Layer 6 of a small transformer language model trained on English Wikipedia (15 layers, counted from 0, width 96).
A neuron's activation on a vector x is SiLU(weights . x + bias), where the dot is the dot product.

Input weights of the MLP neurons that the questions are about. A number n stands for (n - 500) times 0.0021.
n2 (bias -0.115): 393,390,636,394,233,542,580,509,389,618,680,620,370,427,479,633,561,622,681,613,518,276,527,200,462,786,640,389,483,504,746,589,682,315,335,571,482,574,486,422,425,297,335,449,526,860,522,527,487,504,874,495,449,778,522,593,433,129,572,519,334,699,625,209,214,457,600,428,551,373,369,466,411,336,573,333,464,627,513,760,853,379,495,436,403,460,638,565,615,667,231,602,566,602,309,447
n10 (bias -0.122): 327,325,564,413,355,477,581,769,588,451,392,599,174,562,566,457,651,443,430,467,442,516,632,481,473,387,289,515,263,496,595,656,414,122,693,368,492,784,243,378,378,569,330,436,643,383,632,363,325,576,559,345,356,393,579,717,492,461,288,504,262,596,573,598,535,481,582,656,604,560,356,331,419,541,516,448,411,192,524,450,375,664,434,632,731,319,524,576,558,286,570,560,476,404,335,432
n18 (bias -0.085): 524,300,355,496,313,556,295,279,445,374,479,656,496,492,557,245,668,590,362,464,467,748,840,756,435,830,538,321,414,528,423,583,554,572,548,314,448,457,524,605,380,604,256,700,405,603,583,378,406,370,521,224,583,411,446,484,270,576,472,441,574,524,293,578,601,676,496,601,549,539,362,629,722,327,653,563,488,277,244,425,296,508,334,549,598,333,376,541,598,570,524,516,441,430,575,610
n46 (bias -0.192): 688,362,414,370,281,450,401,500,530,727,715,513,321,531,416,468,326,450,538,321,606,322,511,540,464,371,500,536,552,300,651,504,566,492,594,459,737,563,469,670,489,596,608,571,460,586,414,329,504,833,332,433,654,341,773,319,391,449,184,361,613,481,674,589,386,460,323,496,331,470,448,306,512,492,555,522,439,250,572,559,559,682,393,458,556,402,386,378,301,552,601,511,485,759,500,545
n52 (bias -0.066): 488,218,710,346,443,535,586,562,313,575,737,683,178,300,563,483,705,399,421,781,585,315,390,386,547,572,403,445,504,320,847,276,456,387,582,492,446,536,604,344,415,562,370,187,621,534,371,433,564,342,462,411,573,274,588,533,553,449,475,513,631,358,447,448,408,626,479,156,477,528,552,372,668,628,622,419,307,612,504,266,658,303,313,379,508,443,553,466,449,355,613,569,367,525,414,751
n58 (bias -0.149): 595,320,659,462,370,249,319,496,423,582,318,496,319,633,385,590,497,377,572,543,427,567,710,618,608,467,577,456,500,616,414,612,435,496,763,476,386,483,571,369,431,440,403,419,490,409,420,493,507,309,329,453,276,536,442,482,574,537,475,437,460,332,402,514,377,483,310,464,436,698,618,359,444,630,361,389,179,411,422,493,575,467,536,371,587,539,546,661,453,808,558,318,403,536,644,657
n69 (bias -0.184): 707,452,536,763,647,665,410,418,464,691,391,691,282,604,500,326,560,292,326,590,420,488,690,563,519,466,523,383,265,650,279,427,357,435,451,524,644,333,653,548,515,442,633,474,340,711,448,563,596,238,470,576,500,596,381,537,269,504,521,560,563,261,313,198,445,414,450,455,294,693,607,341,358,450,351,564,369,616,721,453,847,406,769,438,576,565,606,691,404,444,529,459,464,479,382,331
n88 (bias -0.086): 450,528,556,535,822,476,492,514,514,398,441,416,576,442,631,171,335,192,431,594,437,464,692,400,517,711,588,709,521,607,427,365,535,546,400,468,417,619,486,279,490,178,519,740,336,556,528,614,271,539,485,507,541,504,542,607,625,377,446,349,533,607,471,462,570,531,722,540,490,419,380,517,425,372,324,553,550,518,489,459,670,504,525,478,528,654,389,370,607,507,309,454,408,678,304,390
n89 (bias -0.077): 596,676,614,479,477,438,764,851,274,500,508,522,484,851,511,463,713,471,216,488,432,383,550,634,382,392,426,426,523,442,468,415,538,216,554,419,684,174,527,632,289,488,627,589,570,568,389,417,698,531,436,512,447,607,583,604,650,778,601,740,444,615,357,489,496,329,421,476,341,492,622,441,382,357,411,462,547,528,325,488,448,641,586,575,454,353,570,440,404,268,444,554,542,412,492,320
n95 (bias -0.152): 433,668,461,542,390,416,339,643,461,438,662,500,428,812,503,409,462,678,750,410,522,518,535,596,544,401,500,490,667,518,671,662,576,598,748,507,364,385,525,552,510,611,451,653,667,566,525,511,570,514,382,364,489,518,718,429,574,605,461,500,313,337,617,583,465,332,637,464,693,335,466,436,781,635,620,447,518,341,557,389,503,548,709,413,398,638,642,326,441,542,646,433,437,360,737,627
n101 (bias -0.233): 250,581,666,555,653,304,550,266,266,504,585,605,413,568,466,416,384,589,844,397,528,315,453,308,462,655,466,620,408,484,436,375,466,542,594,558,401,412,476,304,326,560,616,768,654,573,574,524,569,547,284,370,434,404,374,590,516,425,460,115,650,305,406,538,660,417,600,396,586,415,496,493,533,500,659,608,626,248,745,345,477,607,548,680,535,551,347,316,775,315,544,469,400,472,430,535
n123 (bias -0.101): 466,571,552,605,342,447,397,606,567,584,457,660,382,473,149,283,470,436,986,496,609,266,332,399,414,274,643,446,548,432,435,403,419,832,455,347,162,496,470,349,362,515,258,622,698,519,560,365,518,630,539,492,437,465,401,477,530,489,322,460,617,590,560,529,430,572,466,584,565,585,658,518,524,428,438,541,651,374,341,488,460,386,565,577,448,508,534,453,318,396,415,646,519,449,320,463
n128 (bias -0.107): 510,390,336,279,361,418,321,696,441,518,346,364,349,621,263,574,418,513,443,447,626,455,445,437,547,421,629,313,640,295,585,348,547,385,417,683,556,473,627,344,412,377,496,405,503,313,373,650,510,472,637,550,533,539,463,389,205,613,563,306,543,490,500,358,493,540,652,377,705,606,584,434,467,512,554,411,423,468,490,547,638,558,415,337,541,611,483,547,418,787,628,313,353,478,465,552
n139 (bias -0.144): 452,449,427,735,633,437,547,481,617,685,202,521,545,598,464,504,391,559,688,515,489,493,618,635,450,764,542,553,583,474,496,746,338,429,515,445,220,348,575,377,594,507,613,799,500,259,610,500,587,646,646,427,450,511,579,574,603,550,526,597,374,379,374,547,518,539,462,631,363,376,473,630,652,343,668,409,374,530,455,338,722,481,624,523,350,426,582,558,367,296,652,482,234,439,588,760
n142 (bias -0.133): 630,675,457,381,567,444,430,619,250,508,569,341,568,255,523,407,562,347,592,739,480,358,512,383,353,561,620,534,450,287,536,453,477,580,709,461,432,365,456,469,300,341,704,727,568,537,512,561,256,633,594,549,455,641,481,539,488,523,361,467,317,590,429,562,481,701,576,104,508,554,715,282,807,513,698,364,504,544,540,217,668,698,488,681,554,441,385,381,585,368,714,524,500,459,347,395
n150 (bias -0.172): 816,453,650,879,717,569,409,570,513,504,738,437,535,558,483,259,419,479,668,741,922,465,349,704,537,424,698,575,313,821,371,297,449,385,509,241,491,517,619,398,451,447,326,564,467,558,590,121,359,504,513,473,573,500,415,795,517,404,399,674,460,478,734,381,352,546,341,535,550,431,518,665,376,587,559,376,465,478,338,563,286,464,778,695,727,630,456,600,343,547,313,561,530,469,496,435
n176 (bias -0.093): 818,367,591,572,534,543,447,254,346,474,517,613,547,693,423,608,789,353,705,513,526,517,400,460,645,269,524,371,360,353,539,362,426,317,546,600,687,397,398,463,524,462,584,601,452,648,633,435,690,284,552,478,460,539,770,198,554,403,504,482,400,650,399,377,153,504,363,325,364,359,390,400,664,444,573,351,584,261,694,500,264,447,184,731,218,576,504,461,656,426,539,613,459,426,354,379
n182 (bias -0.152): 405,509,577,387,761,553,473,597,500,385,311,612,329,420,764,351,538,294,487,438,622,299,465,567,229,541,723,538,671,513,585,552,776,463,604,608,575,521,504,602,549,733,597,518,458,532,500,522,427,578,468,694,746,402,797,413,391,688,469,752,221,379,217,615,492,601,637,438,276,672,335,438,550,651,777,466,710,367,163,536,500,536,403,522,311,378,727,541,253,294,607,739,436,572,422,616
n192 (bias -0.166): 402,496,329,622,545,592,405,504,406,442,320,441,405,889,438,351,489,443,454,550,562,485,658,478,782,359,461,648,526,349,454,485,544,476,511,582,649,559,706,578,475,752,580,409,370,391,627,461,582,422,582,696,567,376,537,459,711,601,706,540,500,744,711,607,482,693,485,722,612,362,337,478,444,525,788,745,424,389,610,480,507,563,488,427,429,541,530,382,383,467,183,470,322,457,387,608
n202 (bias -0.149): 488,407,665,597,737,385,685,315,435,333,496,514,492,542,527,500,600,303,292,558,648,561,622,755,512,729,376,418,616,545,416,415,580,556,312,520,314,664,438,536,592,380,513,509,645,542,548,492,476,217,297,555,654,667,448,512,712,140,623,478,454,528,516,376,619,598,587,376,640,713,517,383,401,359,539,387,664,496,640,436,496,415,537,500,379,565,664,585,605,641,132,243,355,322,244,763
n209 (bias -0.128): 596,555,662,319,356,700,542,625,397,337,541,455,387,811,300,603,673,466,786,229,521,496,671,689,397,130,729,650,445,476,463,400,289,308,428,345,472,473,537,390,440,520,381,450,485,541,476,352,433,655,454,467,655,615,547,580,420,469,338,656,384,508,508,426,426,546,325,606,336,377,652,809,390,711,620,547,560,431,488,471,484,341,484,414,389,452,540,554,545,330,553,740,382,616,812,456
n224 (bias -0.129): 393,651,504,578,366,601,488,319,564,543,461,222,485,391,397,598,597,439,477,438,330,328,432,452,358,698,743,163,324,649,555,458,467,662,248,333,585,803,573,351,353,512,448,300,471,559,432,668,387,564,812,524,656,441,600,546,515,420,404,464,366,432,458,373,727,496,492,423,449,590,448,362,576,445,526,489,573,473,638,540,585,333,399,469,805,576,668,516,469,410,414,652,447,571,352,682
n232 (bias -0.102): 288,378,497,549,565,472,459,421,587,670,675,529,563,603,346,476,455,509,384,751,611,467,539,487,584,497,360,550,318,568,720,435,659,611,373,659,609,631,503,490,368,345,486,497,350,476,471,450,378,497,301,517,391,470,567,337,523,506,368,610,446,438,493,293,535,491,394,440,397,500,497,394,514,504,462,532,467,141,398,350,456,480,354,263,490,317,595,446,655,587,483,451,657,483,552,497
n317 (bias -0.026): 545,654,577,602,627,438,875,583,622,462,403,344,666,538,295,609,468,85,417,359,284,286,533,291,476,390,488,441,528,455,601,247,472,661,615,565,562,384,483,592,550,570,115,522,512,390,739,571,512,545,521,530,779,609,588,570,488,696,640,569,390,610,361,352,628,480,567,533,504,609,310,465,664,427,441,722,525,462,653,607,619,380,567,467,423,414,245,709,382,379,492,418,407,568,194,638
n321 (bias -0.164): 608,630,480,595,331,490,479,650,419,476,787,375,568,341,663,457,370,532,459,644,528,520,705,438,659,416,622,399,454,409,382,621,513,514,507,423,705,361,613,417,506,267,335,557,516,602,329,465,403,513,647,395,479,420,507,622,456,399,524,607,412,699,625,394,460,539,559,662,309,457,276,529,550,644,520,503,527,469,568,645,310,603,431,635,249,581,582,556,654,543,517,280,447,605,402,419
n324 (bias -0.193): 587,481,537,537,500,450,539,456,391,497,555,602,446,324,485,329,518,639,478,399,581,619,494,401,533,526,381,389,454,372,442,540,576,453,769,540,544,531,608,574,603,554,622,411,479,597,506,738,558,395,435,571,366,606,656,413,381,578,462,688,290,488,729,402,399,337,401,656,378,296,648,464,599,542,542,515,541,382,273,676,524,500,465,302,432,563,550,516,445,679,420,641,478,523,378,516
n330 (bias -0.070): 387,623,619,328,394,483,328,593,486,677,562,452,643,435,626,545,281,537,392,292,621,575,563,670,473,511,389,483,663,238,438,581,593,409,461,606,493,431,734,385,447,446,669,586,262,629,479,664,563,366,537,452,541,580,562,574,620,500,321,377,606,324,326,476,531,555,507,586,307,605,526,709,627,318,565,563,831,536,386,544,576,507,522,457,584,504,610,371,697,423,293,620,451,526,426,605
n332 (bias -0.212): 497,461,372,461,334,563,395,403,398,710,418,337,450,585,398,567,497,491,480,688,373,563,665,353,494,614,566,717,357,235,398,645,503,249,407,520,520,555,463,383,381,607,609,552,592,686,240,408,311,681,586,503,587,463,617,609,517,685,436,434,589,457,473,435,623,471,439,476,405,516,619,639,500,493,436,497,453,541,366,452,535,382,608,395,749,414,630,403,490,693,551,470,559,603,424,536
n337 (bias -0.021): 545,630,414,556,573,615,460,447,296,525,547,539,377,553,480,690,374,408,433,549,439,413,728,490,460,421,358,490,555,743,667,521,463,578,403,517,489,503,317,497,448,423,787,471,357,514,435,604,387,679,536,226,540,461,554,285,500,490,419,518,547,497,507,575,419,560,408,666,344,407,445,530,654,348,554,589,612,546,794,344,248,522,224,425,562,632,762,587,414,411,414,434,459,431,313,472
n363 (bias -0.055): 500,739,561,472,680,486,327,367,569,511,636,455,493,515,581,410,594,555,455,485,762,489,398,356,198,458,632,293,410,460,568,464,479,520,295,660,548,579,359,791,448,378,581,600,511,644,591,624,579,366,496,625,324,657,386,588,456,426,493,222,648,449,529,421,414,295,605,314,367,384,230,531,372,590,539,540,507,403,640,523,369,240,370,320,410,617,566,389,519,652,391,427,468,401,588,533
n370 (bias -0.034): 508,457,374,534,173,481,672,428,492,455,463,540,818,825,603,398,668,496,699,331,442,332,488,339,511,302,610,454,414,778,557,460,291,462,365,702,593,328,802,352,264,323,500,487,489,521,567,708,570,311,611,838,637,463,547,488,575,370,564,626,418,207,480,477,581,511,549,666,325,618,600,545,471,536,496,527,364,447,452,363,384,704,391,467,524,377,452,463,574,692,553,432,457,372,540,543
n381 (bias -0.213): 763,580,496,601,802,648,817,637,424,752,504,405,350,491,574,441,479,580,461,577,619,423,508,516,618,645,553,545,567,517,731,572,305,459,487,369,564,404,681,579,476,552,460,812,333,412,492,369,680,652,377,513,580,430,483,322,356,341,389,581,522,568,704,330,94,263,656,427,455,383,500,476,509,338,594,714,252,297,513,859,591,229,224,578,504,653,594,487,421,437,491,330,337,667,453,504

Each question shows a token from some text and the vector x that enters the MLP there. A number n stands for (n - 500) times 0.0091.

"o": 322,531,472,296,480,358,663,729,676,380,409,311,506,384,756,520,643,518,706,458,466,632,391,494,495,621,442,549,333,495,626,646,482,649,245,345,495,586,317,349,510,435,449,292,430,478,318,291,537,414,469,588,412,425,505,460,451,341,680,649,755,514,363,502,548,403,480,638,658,350,544,630,665,341,429,622,222,486,549,710,613,779,706,744,551,552,285,734,487,413,440,416,564,383,460,307
The neuron with the highest activation: n10

" g": 426,750,450,299,616,473,404,491,591,436,403,379,454,256,675,528,456,564,771,516,523,680,301,576,637,591,622,561,291,442,482,520,622,682,345,348,522,571,172,463,459,452,588,189,392,589,269,485,655,410,456,588,626,414,549,385,304,425,556,626,793,341,401,486,499,380,551,560,516,330,446,497,674,360,468,611,482,611,464,566,418,663,706,470,464,633,384,680,468,488,463,314,601,375,608,270
The neuron with the highest activation: n363

"and": 413,633,509,311,457,510,591,589,570,516,452,411,681,375,644,575,521,482,778,644,538,597,477,463,543,566,294,717,413,542,588,591,492,546,290,290,655,591,354,349,584,592,423,232,390,528,392,445,652,480,268,523,480,381,369,481,412,363,670,499,789,490,270,420,570,365,392,586,670,439,465,494,456,325,356,559,284,520,497,757,610,653,773,738,395,654,323,753,502,518,366,502,449,383,520,342
The neuron with the highest activation: n2

"ge": 361,512,431,349,643,599,544,502,590,428,553,358,683,472,570,580,694,506,781,499,510,589,465,383,677,439,410,538,484,390,586,517,637,655,427,389,607,510,302,445,584,529,611,117,490,422,366,509,587,379,325,618,504,433,559,535,461,357,594,613,785,433,278,389,572,382,520,586,705,414,454,385,739,286,534,376,396,614,444,636,592,707,652,761,470,644,360,729,550,445,452,468,597,476,605,222
The neuron with the highest activation: n176

"s": 361,624,502,398,679,433,601,452,510,548,473,315,529,490,763,534,644,527,717,332,466,675,447,368,623,416,502,557,406,412,610,668,473,620,288,386,583,558,360,426,504,541,568,139,326,468,275,296,580,464,471,606,502,543,564,310,454,415,601,671,732,463,296,602,627,461,580,638,683,411,690,508,642,308,388,469,245,575,526,625,290,595,730,711,365,590,351,748,489,505,417,502,574,389,605,512
The most active neuron and its activation: n370, at about 1.1

"m": 430,543,439,262,710,489,573,671,607,459,465,400,579,440,608,528,543,513,759,353,592,679,342,483,574,562,599,752,448,315,621,562,541,694,383,264,699,572,395,389,540,520,566,151,453,457,213,348,464,497,417,666,551,640,560,522,459,516,481,673,738,436,275,542,498,405,498,625,639,308,496,613,684,366,587,478,475,511,534,582,565,716,672,662,425,538,217,739,452,494,444,483,559,438,626,386
The neuron with the highest activation: n209

" −": 304,514,436,298,541,401,606,649,652,559,308,408,567,313,641,471,373,468,736,557,503,560,341,511,681,490,547,669,342,456,535,607,681,695,389,438,511,587,276,498,496,524,469,40,420,405,400,422,579,467,319,557,384,611,629,383,410,534,550,671,792,527,346,522,514,441,308,525,623,426,479,378,672,376,427,614,351,518,385,657,369,531,581,607,502,532,434,649,585,421,427,437,419,324,664,162
The most active neuron and its activation: n232, at about 1.8

" ent": 299,594,469,310,611,472,480,488,566,393,543,519,558,490,672,468,660,414,797,551,524,621,366,287,651,486,460,748,276,441,461,665,673,558,431,384,582,626,113,503,604,467,574,180,493,548,371,415,617,427,455,658,510,575,493,529,531,439,553,624,767,374,370,572,553,250,379,686,556,403,589,524,560,455,491,485,478,554,322,553,523,619,687,605,407,631,257,745,466,502,502,315,384,435,595,412
The three highest activations, in order: n101, n324, n332

"epend": 141,592,428,148,554,428,507,620,594,439,456,337,711,362,632,451,525,440,774,495,514,613,449,454,635,629,331,646,411,369,560,647,428,464,547,371,524,650,279,598,620,502,497,198,437,453,489,434,398,568,482,599,353,475,467,397,419,374,660,551,710,381,279,570,535,401,498,477,581,475,600,458,553,327,691,521,513,583,408,636,562,601,754,761,390,654,492,704,452,342,456,419,466,235,441,306
The most active neuron and its activation: n10, at about 2.6

" Reg": 333,632,567,296,647,571,371,562,662,494,477,432,672,489,624,549,549,468,786,455,385,767,456,407,585,554,334,607,356,360,620,654,253,573,382,400,543,625,207,459,633,603,487,285,329,510,558,428,524,452,337,606,417,551,575,473,321,476,602,624,784,248,364,365,586,567,333,509,528,458,473,563,618,311,326,627,469,719,435,640,501,568,790,639,329,647,611,599,450,432,499,421,432,281,630,404
The three highest activations, in order: n69, n139, n330

"===": 330,435,435,304,585,532,380,490,657,523,583,302,633,445,736,553,710,497,787,551,462,649,297,425,595,628,435,584,456,411,683,625,450,653,510,376,552,500,342,539,456,597,706,173,397,427,394,430,687,385,470,566,500,582,601,613,421,565,417,641,761,461,510,444,467,645,402,640,570,456,575,458,688,418,354,542,338,598,442,649,312,673,674,608,373,453,393,707,454,384,236,436,603,409,752,242
The neuron with the highest activation: n150

"ran": 271,599,558,424,755,492,522,562,559,432,445,334,633,346,667,453,539,479,724,525,581,597,477,411,545,570,425,620,432,591,548,598,491,725,426,273,496,493,212,452,600,469,558,189,482,478,297,443,526,313,378,595,491,594,592,639,478,368,701,650,720,548,244,455,647,356,434,596,510,475,585,275,722,256,479,553,442,577,381,564,431,726,545,823,430,543,514,737,427,467,390,378,558,415,499,446
The three highest activations, in order: n202, n88, n317

" f": 327,512,417,371,570,488,485,579,537,429,480,378,519,290,602,577,719,565,789,564,546,708,381,331,560,456,478,605,370,453,475,585,587,614,398,399,581,564,253,552,537,530,621,129,429,590,160,381,715,419,368,635,582,511,572,499,445,446,568,634,801,448,364,580,480,358,491,498,507,378,508,648,599,371,520,647,438,515,412,656,438,658,570,611,370,582,230,720,446,535,492,324,533,359,643,288
The most active neuron and its activation: n363, at about 0.35

"lect": 369,669,536,233,496,529,311,762,753,417,510,371,733,507,598,478,524,429,764,492,340,659,380,396,684,513,354,560,433,507,633,695,583,365,450,443,511,489,287,445,629,559,598,229,359,444,374,372,676,484,354,636,503,496,570,592,377,509,462,623,778,364,330,475,718,344,353,454,528,469,431,590,767,341,518,412,408,531,376,568,462,551,737,509,306,673,456,685,479,503,500,459,612,320,711,425
Which two neurons fire most, strongest first? n95, n330

"en": 548,499,445,246,728,413,534,640,659,519,310,424,680,495,628,419,599,505,801,445,452,468,377,491,638,429,457,454,323,523,680,665,654,486,402,314,626,435,184,523,666,477,581,212,386,505,484,298,559,467,490,587,520,545,435,399,427,403,565,566,771,494,264,415,484,349,529,590,647,474,642,516,594,302,580,458,220,607,511,712,492,680,834,593,419,490,417,668,494,480,432,467,569,379,537,320
The neuron with the highest activation: n69

"un": 399,472,595,330,694,361,584,614,692,526,339,368,634,309,659,434,407,461,742,567,489,559,390,435,594,526,326,626,255,557,508,684,571,706,325,370,608,465,255,403,611,480,494,252,425,474,297,344,604,494,274,617,466,545,586,486,459,318,636,635,708,533,355,487,625,406,358,551,781,400,518,406,559,234,413,667,417,533,446,689,384,688,733,683,444,604,561,791,468,489,441,405,507,390,491,417
The most active neuron and its activation: n202, at about 2.4

"19": 432,590,358,256,553,361,488,653,673,559,459,405,746,306,815,557,516,417,730,506,534,572,464,418,533,545,471,685,465,424,746,571,533,641,405,389,400,509,330,540,591,355,637,205,376,503,383,310,751,433,432,589,421,580,417,433,457,601,621,620,738,390,331,377,512,406,381,614,736,549,602,318,662,391,249,572,516,567,332,588,531,694,724,669,454,548,413,661,360,512,558,527,498,304,598,328
The neuron with the highest activation: n89

"ac": 431,564,554,356,725,581,478,708,849,479,528,354,578,359,577,527,636,580,775,521,439,584,565,371,750,546,497,604,350,496,611,641,656,524,327,418,525,496,392,545,624,556,481,268,402,497,345,180,632,500,399,661,434,520,466,410,345,327,577,632,733,412,247,461,714,481,348,596,590,428,565,420,619,229,385,537,323,571,353,712,507,648,617,614,264,584,546,745,396,489,414,394,460,416,617,558
The most active neuron and its activation: n381, at about 1.6

"ain": 522,576,480,376,592,421,503,685,782,378,416,370,606,304,660,546,408,537,731,442,394,643,408,483,632,706,424,581,429,558,652,670,506,684,418,244,578,389,323,394,667,448,587,294,524,484,226,453,647,472,274,678,579,590,570,550,510,330,517,650,786,397,309,409,556,331,452,485,659,456,438,497,665,296,399,528,436,495,482,594,487,613,725,674,500,561,387,668,443,568,390,368,596,406,478,196
The neuron with the highest activation: n88

" |": 331,544,325,292,639,364,571,454,483,576,504,435,553,354,793,597,497,478,718,440,487,555,301,567,612,566,512,638,356,363,623,686,656,569,436,261,600,564,342,509,563,496,572,210,466,502,481,457,667,451,354,595,456,573,538,378,491,369,467,689,775,519,274,576,592,614,287,494,611,421,561,475,611,329,483,623,313,610,405,778,441,588,579,700,355,596,404,678,560,574,515,613,343,297,487,270
The most active neuron and its activation: n176, at about 0.71

"ation": 379,607,482,370,644,511,540,523,577,490,572,297,684,482,771,527,645,587,780,381,337,739,452,446,624,516,399,567,414,541,545,676,471,645,238,361,448,467,385,474,604,560,557,158,429,487,301,556,608,404,344,597,446,528,508,450,507,459,553,705,800,477,229,570,546,463,496,547,598,390,555,507,658,347,410,486,361,641,470,702,378,626,535,632,357,664,362,785,487,530,421,531,562,404,610,496
The most active neuron and its activation: n370, at about 1.1

"at": 409,716,484,309,621,504,485,439,738,504,552,417,686,494,611,576,515,593,759,372,468,638,292,400,665,588,447,637,292,322,630,641,612,693,406,311,668,679,296,463,629,334,475,298,317,553,468,382,527,529,338,646,465,484,557,436,232,448,528,669,769,288,288,503,537,461,499,538,671,445,469,358,664,320,400,514,469,612,431,654,511,637,718,599,358,674,496,708,442,516,517,541,575,412,388,423
The neuron with the highest activation: n317

" cons": 342,476,475,213,750,537,613,656,470,487,513,457,562,327,553,448,805,345,668,465,512,554,469,343,563,415,456,589,227,387,680,728,403,568,486,392,529,489,365,595,519,546,338,184,508,434,355,316,644,564,377,684,362,554,590,497,492,482,756,669,767,390,325,599,530,403,431,666,600,476,701,664,526,398,389,495,333,431,517,652,410,556,621,588,369,631,425,781,574,473,538,385,417,418,665,419
The neuron with the highest activation: n209

"2": 463,490,551,188,552,479,629,631,491,667,432,362,555,363,657,519,529,673,723,414,465,666,423,383,641,544,648,566,350,435,610,708,605,598,377,317,516,572,375,529,681,530,550,145,420,423,288,410,648,509,407,712,483,534,617,470,362,487,434,634,736,538,352,459,448,537,357,468,694,513,459,523,659,320,359,547,378,679,378,749,441,726,493,620,387,564,421,605,545,448,394,665,458,354,671,281
The most active neuron and its activation: n2, at about 1.9

",": 364,660,295,271,611,425,512,504,440,505,472,319,408,445,757,597,630,572,725,488,410,579,445,430,529,659,514,625,372,317,594,721,512,648,315,341,667,513,365,494,647,454,649,122,441,513,383,442,551,575,453,470,488,472,563,348,502,397,565,635,763,579,269,516,605,532,350,657,706,429,560,509,675,333,498,502,490,616,537,756,338,629,656,597,405,695,413,649,428,518,471,471,457,365,542,325
The most active neuron and its activation: n337, at about 3

" m": 339,543,409,314,686,468,628,629,678,490,519,331,462,405,572,500,576,569,857,489,546,704,348,491,680,519,677,597,341,353,650,580,508,617,464,303,535,478,351,425,548,531,510,167,382,501,413,298,546,531,412,561,502,516,593,416,382,594,484,604,805,454,225,562,407,477,369,574,594,376,470,634,541,302,573,624,354,610,483,636,369,744,712,540,565,637,398,669,450,602,544,414,497,414,680,355
Which two neurons fire most, strongest first? n150, n209

" c": 311,606,386,327,679,368,488,628,545,370,599,416,434,261,687,614,552,644,847,532,493,711,392,376,593,517,689,524,304,373,590,603,604,593,323,370,612,525,296,533,573,571,588,189,305,552,359,229,630,516,474,604,521,514,572,421,365,520,492,627,752,401,393,553,457,440,324,662,449,428,489,620,644,313,397,563,397,554,421,628,572,653,662,494,414,618,303,709,502,576,485,454,436,338,593,375
The three highest activations, in order: n324, n321, n2

"n": 455,607,404,248,649,496,484,631,726,428,340,382,567,463,730,511,443,591,668,359,595,604,323,510,566,503,501,737,311,368,620,583,553,525,377,386,726,560,334,405,571,532,536,168,384,496,313,369,533,523,459,697,577,446,552,498,431,389,619,587,756,403,327,579,550,428,622,655,714,310,638,588,692,289,525,525,415,525,491,697,473,686,701,671,396,503,246,579,503,560,302,423,541,373,527,333
The three highest activations, in order: n192, n330, n88

"i": 492,623,406,159,631,392,374,403,674,589,466,314,647,350,515,434,539,649,749,353,439,637,358,439,704,543,582,570,382,371,581,613,506,825,413,269,665,591,272,522,586,355,473,332,398,463,326,456,480,539,360,645,534,501,491,391,349,398,544,636,777,420,315,486,524,554,535,496,752,385,631,496,688,272,403,476,390,565,495,582,484,760,634,590,502,628,442,701,535,454,546,508,612,505,401,348
The neuron with the highest activation: n142

"duct": 391,776,439,447,618,428,454,585,727,301,527,382,669,568,823,490,535,452,819,467,470,584,353,440,502,514,405,638,406,510,549,697,493,539,353,451,486,449,409,406,704,608,541,229,348,514,372,387,637,502,550,557,488,434,554,427,492,357,632,643,699,406,254,477,694,356,316,570,583,345,509,665,720,298,565,582,367,616,429,514,470,589,683,695,341,643,331,694,485,460,266,555,424,334,666,482
The neuron with the highest activation: n139

"oc": 386,510,538,291,698,497,477,751,670,507,456,347,551,374,541,421,692,595,708,600,419,622,539,480,667,502,405,546,282,354,633,769,514,569,393,356,530,417,290,520,645,524,507,342,293,663,97,323,582,500,381,710,528,399,341,307,424,408,536,588,663,405,248,437,564,533,422,533,572,496,571,441,563,216,471,550,332,630,433,627,474,627,792,493,446,631,417,708,514,313,481,373,497,350,608,341
The most active neuron and its activation: n69, at about 3.8

"h": 441,641,565,234,561,353,546,586,557,500,495,241,492,328,707,524,623,552,748,426,541,626,393,499,681,619,536,639,360,400,488,568,619,689,309,269,709,586,444,541,618,464,484,191,498,628,362,423,479,524,367,614,489,431,435,495,257,405,582,570,728,439,314,640,601,425,391,549,593,346,493,574,676,241,543,604,457,499,497,675,502,745,644,689,433,447,252,679,386,389,488,570,549,455,575,358
The three highest activations, in order: n46, n321, n18

"|": 391,551,365,242,501,409,458,564,639,577,486,295,684,381,829,592,604,567,740,489,471,622,401,482,648,614,385,603,481,352,698,660,497,684,544,395,544,457,290,567,537,524,633,318,267,413,528,277,621,344,334,578,447,548,630,392,330,466,563,578,794,411,366,435,534,661,327,657,563,408,589,376,662,376,388,644,323,532,447,658,315,535,783,547,360,539,406,688,488,533,365,463,452,370,633,271
The neuron with the highest activation: n330

"am": 396,629,566,232,701,332,554,586,662,551,417,417,709,299,552,418,593,511,760,426,532,635,350,527,714,525,515,498,385,370,531,566,466,543,444,233,715,540,403,538,598,453,492,219,476,499,286,448,471,530,380,670,402,551,456,455,347,450,629,638,811,489,189,497,561,505,461,441,667,483,502,397,671,281,400,457,364,527,458,608,512,712,656,571,454,476,432,717,400,439,459,433,506,440,667,356
The most active neuron and its activation: n142, at about 0.17

".": 353,519,435,239,598,331,535,625,438,664,436,365,530,356,572,569,602,644,828,450,552,567,447,471,641,545,592,629,392,467,514,673,544,606,520,357,610,465,364,502,544,517,632,99,367,481,363,352,610,463,294,609,407,632,520,380,548,472,512,627,719,429,308,585,592,566,448,641,670,538,519,403,648,277,342,585,363,567,316,777,449,582,537,560,354,538,293,695,532,502,481,474,381,305,545,261
The neuron with the highest activation: n58

" Is": 412,575,522,437,522,471,625,373,626,377,512,334,589,387,630,537,525,553,766,432,571,682,496,448,415,597,537,582,233,398,529,781,494,624,359,284,616,625,340,499,616,521,588,168,374,632,306,747,573,432,414,574,514,515,421,440,345,491,538,613,812,375,307,519,575,462,366,623,606,521,517,497,630,288,418,510,436,585,470,629,352,632,703,739,319,501,435,614,370,412,469,292,564,441,491,380
The three highest activations, in order: n224, n321, n69

"er": 446,642,476,210,563,394,454,456,534,539,501,297,597,406,612,471,620,649,793,445,387,687,311,494,576,565,469,524,347,558,539,642,597,748,475,260,698,633,314,587,670,402,510,233,438,570,324,468,550,466,379,619,587,490,449,429,415,467,582,607,660,416,261,572,664,361,515,465,700,466,671,439,631,209,521,512,490,588,456,590,505,664,680,706,448,563,440,781,382,421,534,545,616,468,475,241
The neuron with the highest activation: n224

"ball": 405,693,456,363,576,409,463,668,499,508,625,383,710,293,746,493,538,605,731,413,395,591,231,486,602,587,421,582,463,484,564,713,362,578,338,303,497,610,421,610,623,543,525,203,419,550,377,508,604,493,397,535,520,340,500,305,516,506,605,602,743,468,207,675,490,356,408,555,568,324,556,619,752,316,564,485,359,662,478,587,450,629,591,751,570,690,386,693,460,395,325,517,440,274,598,444
Which two neurons fire most, strongest first? n330, n337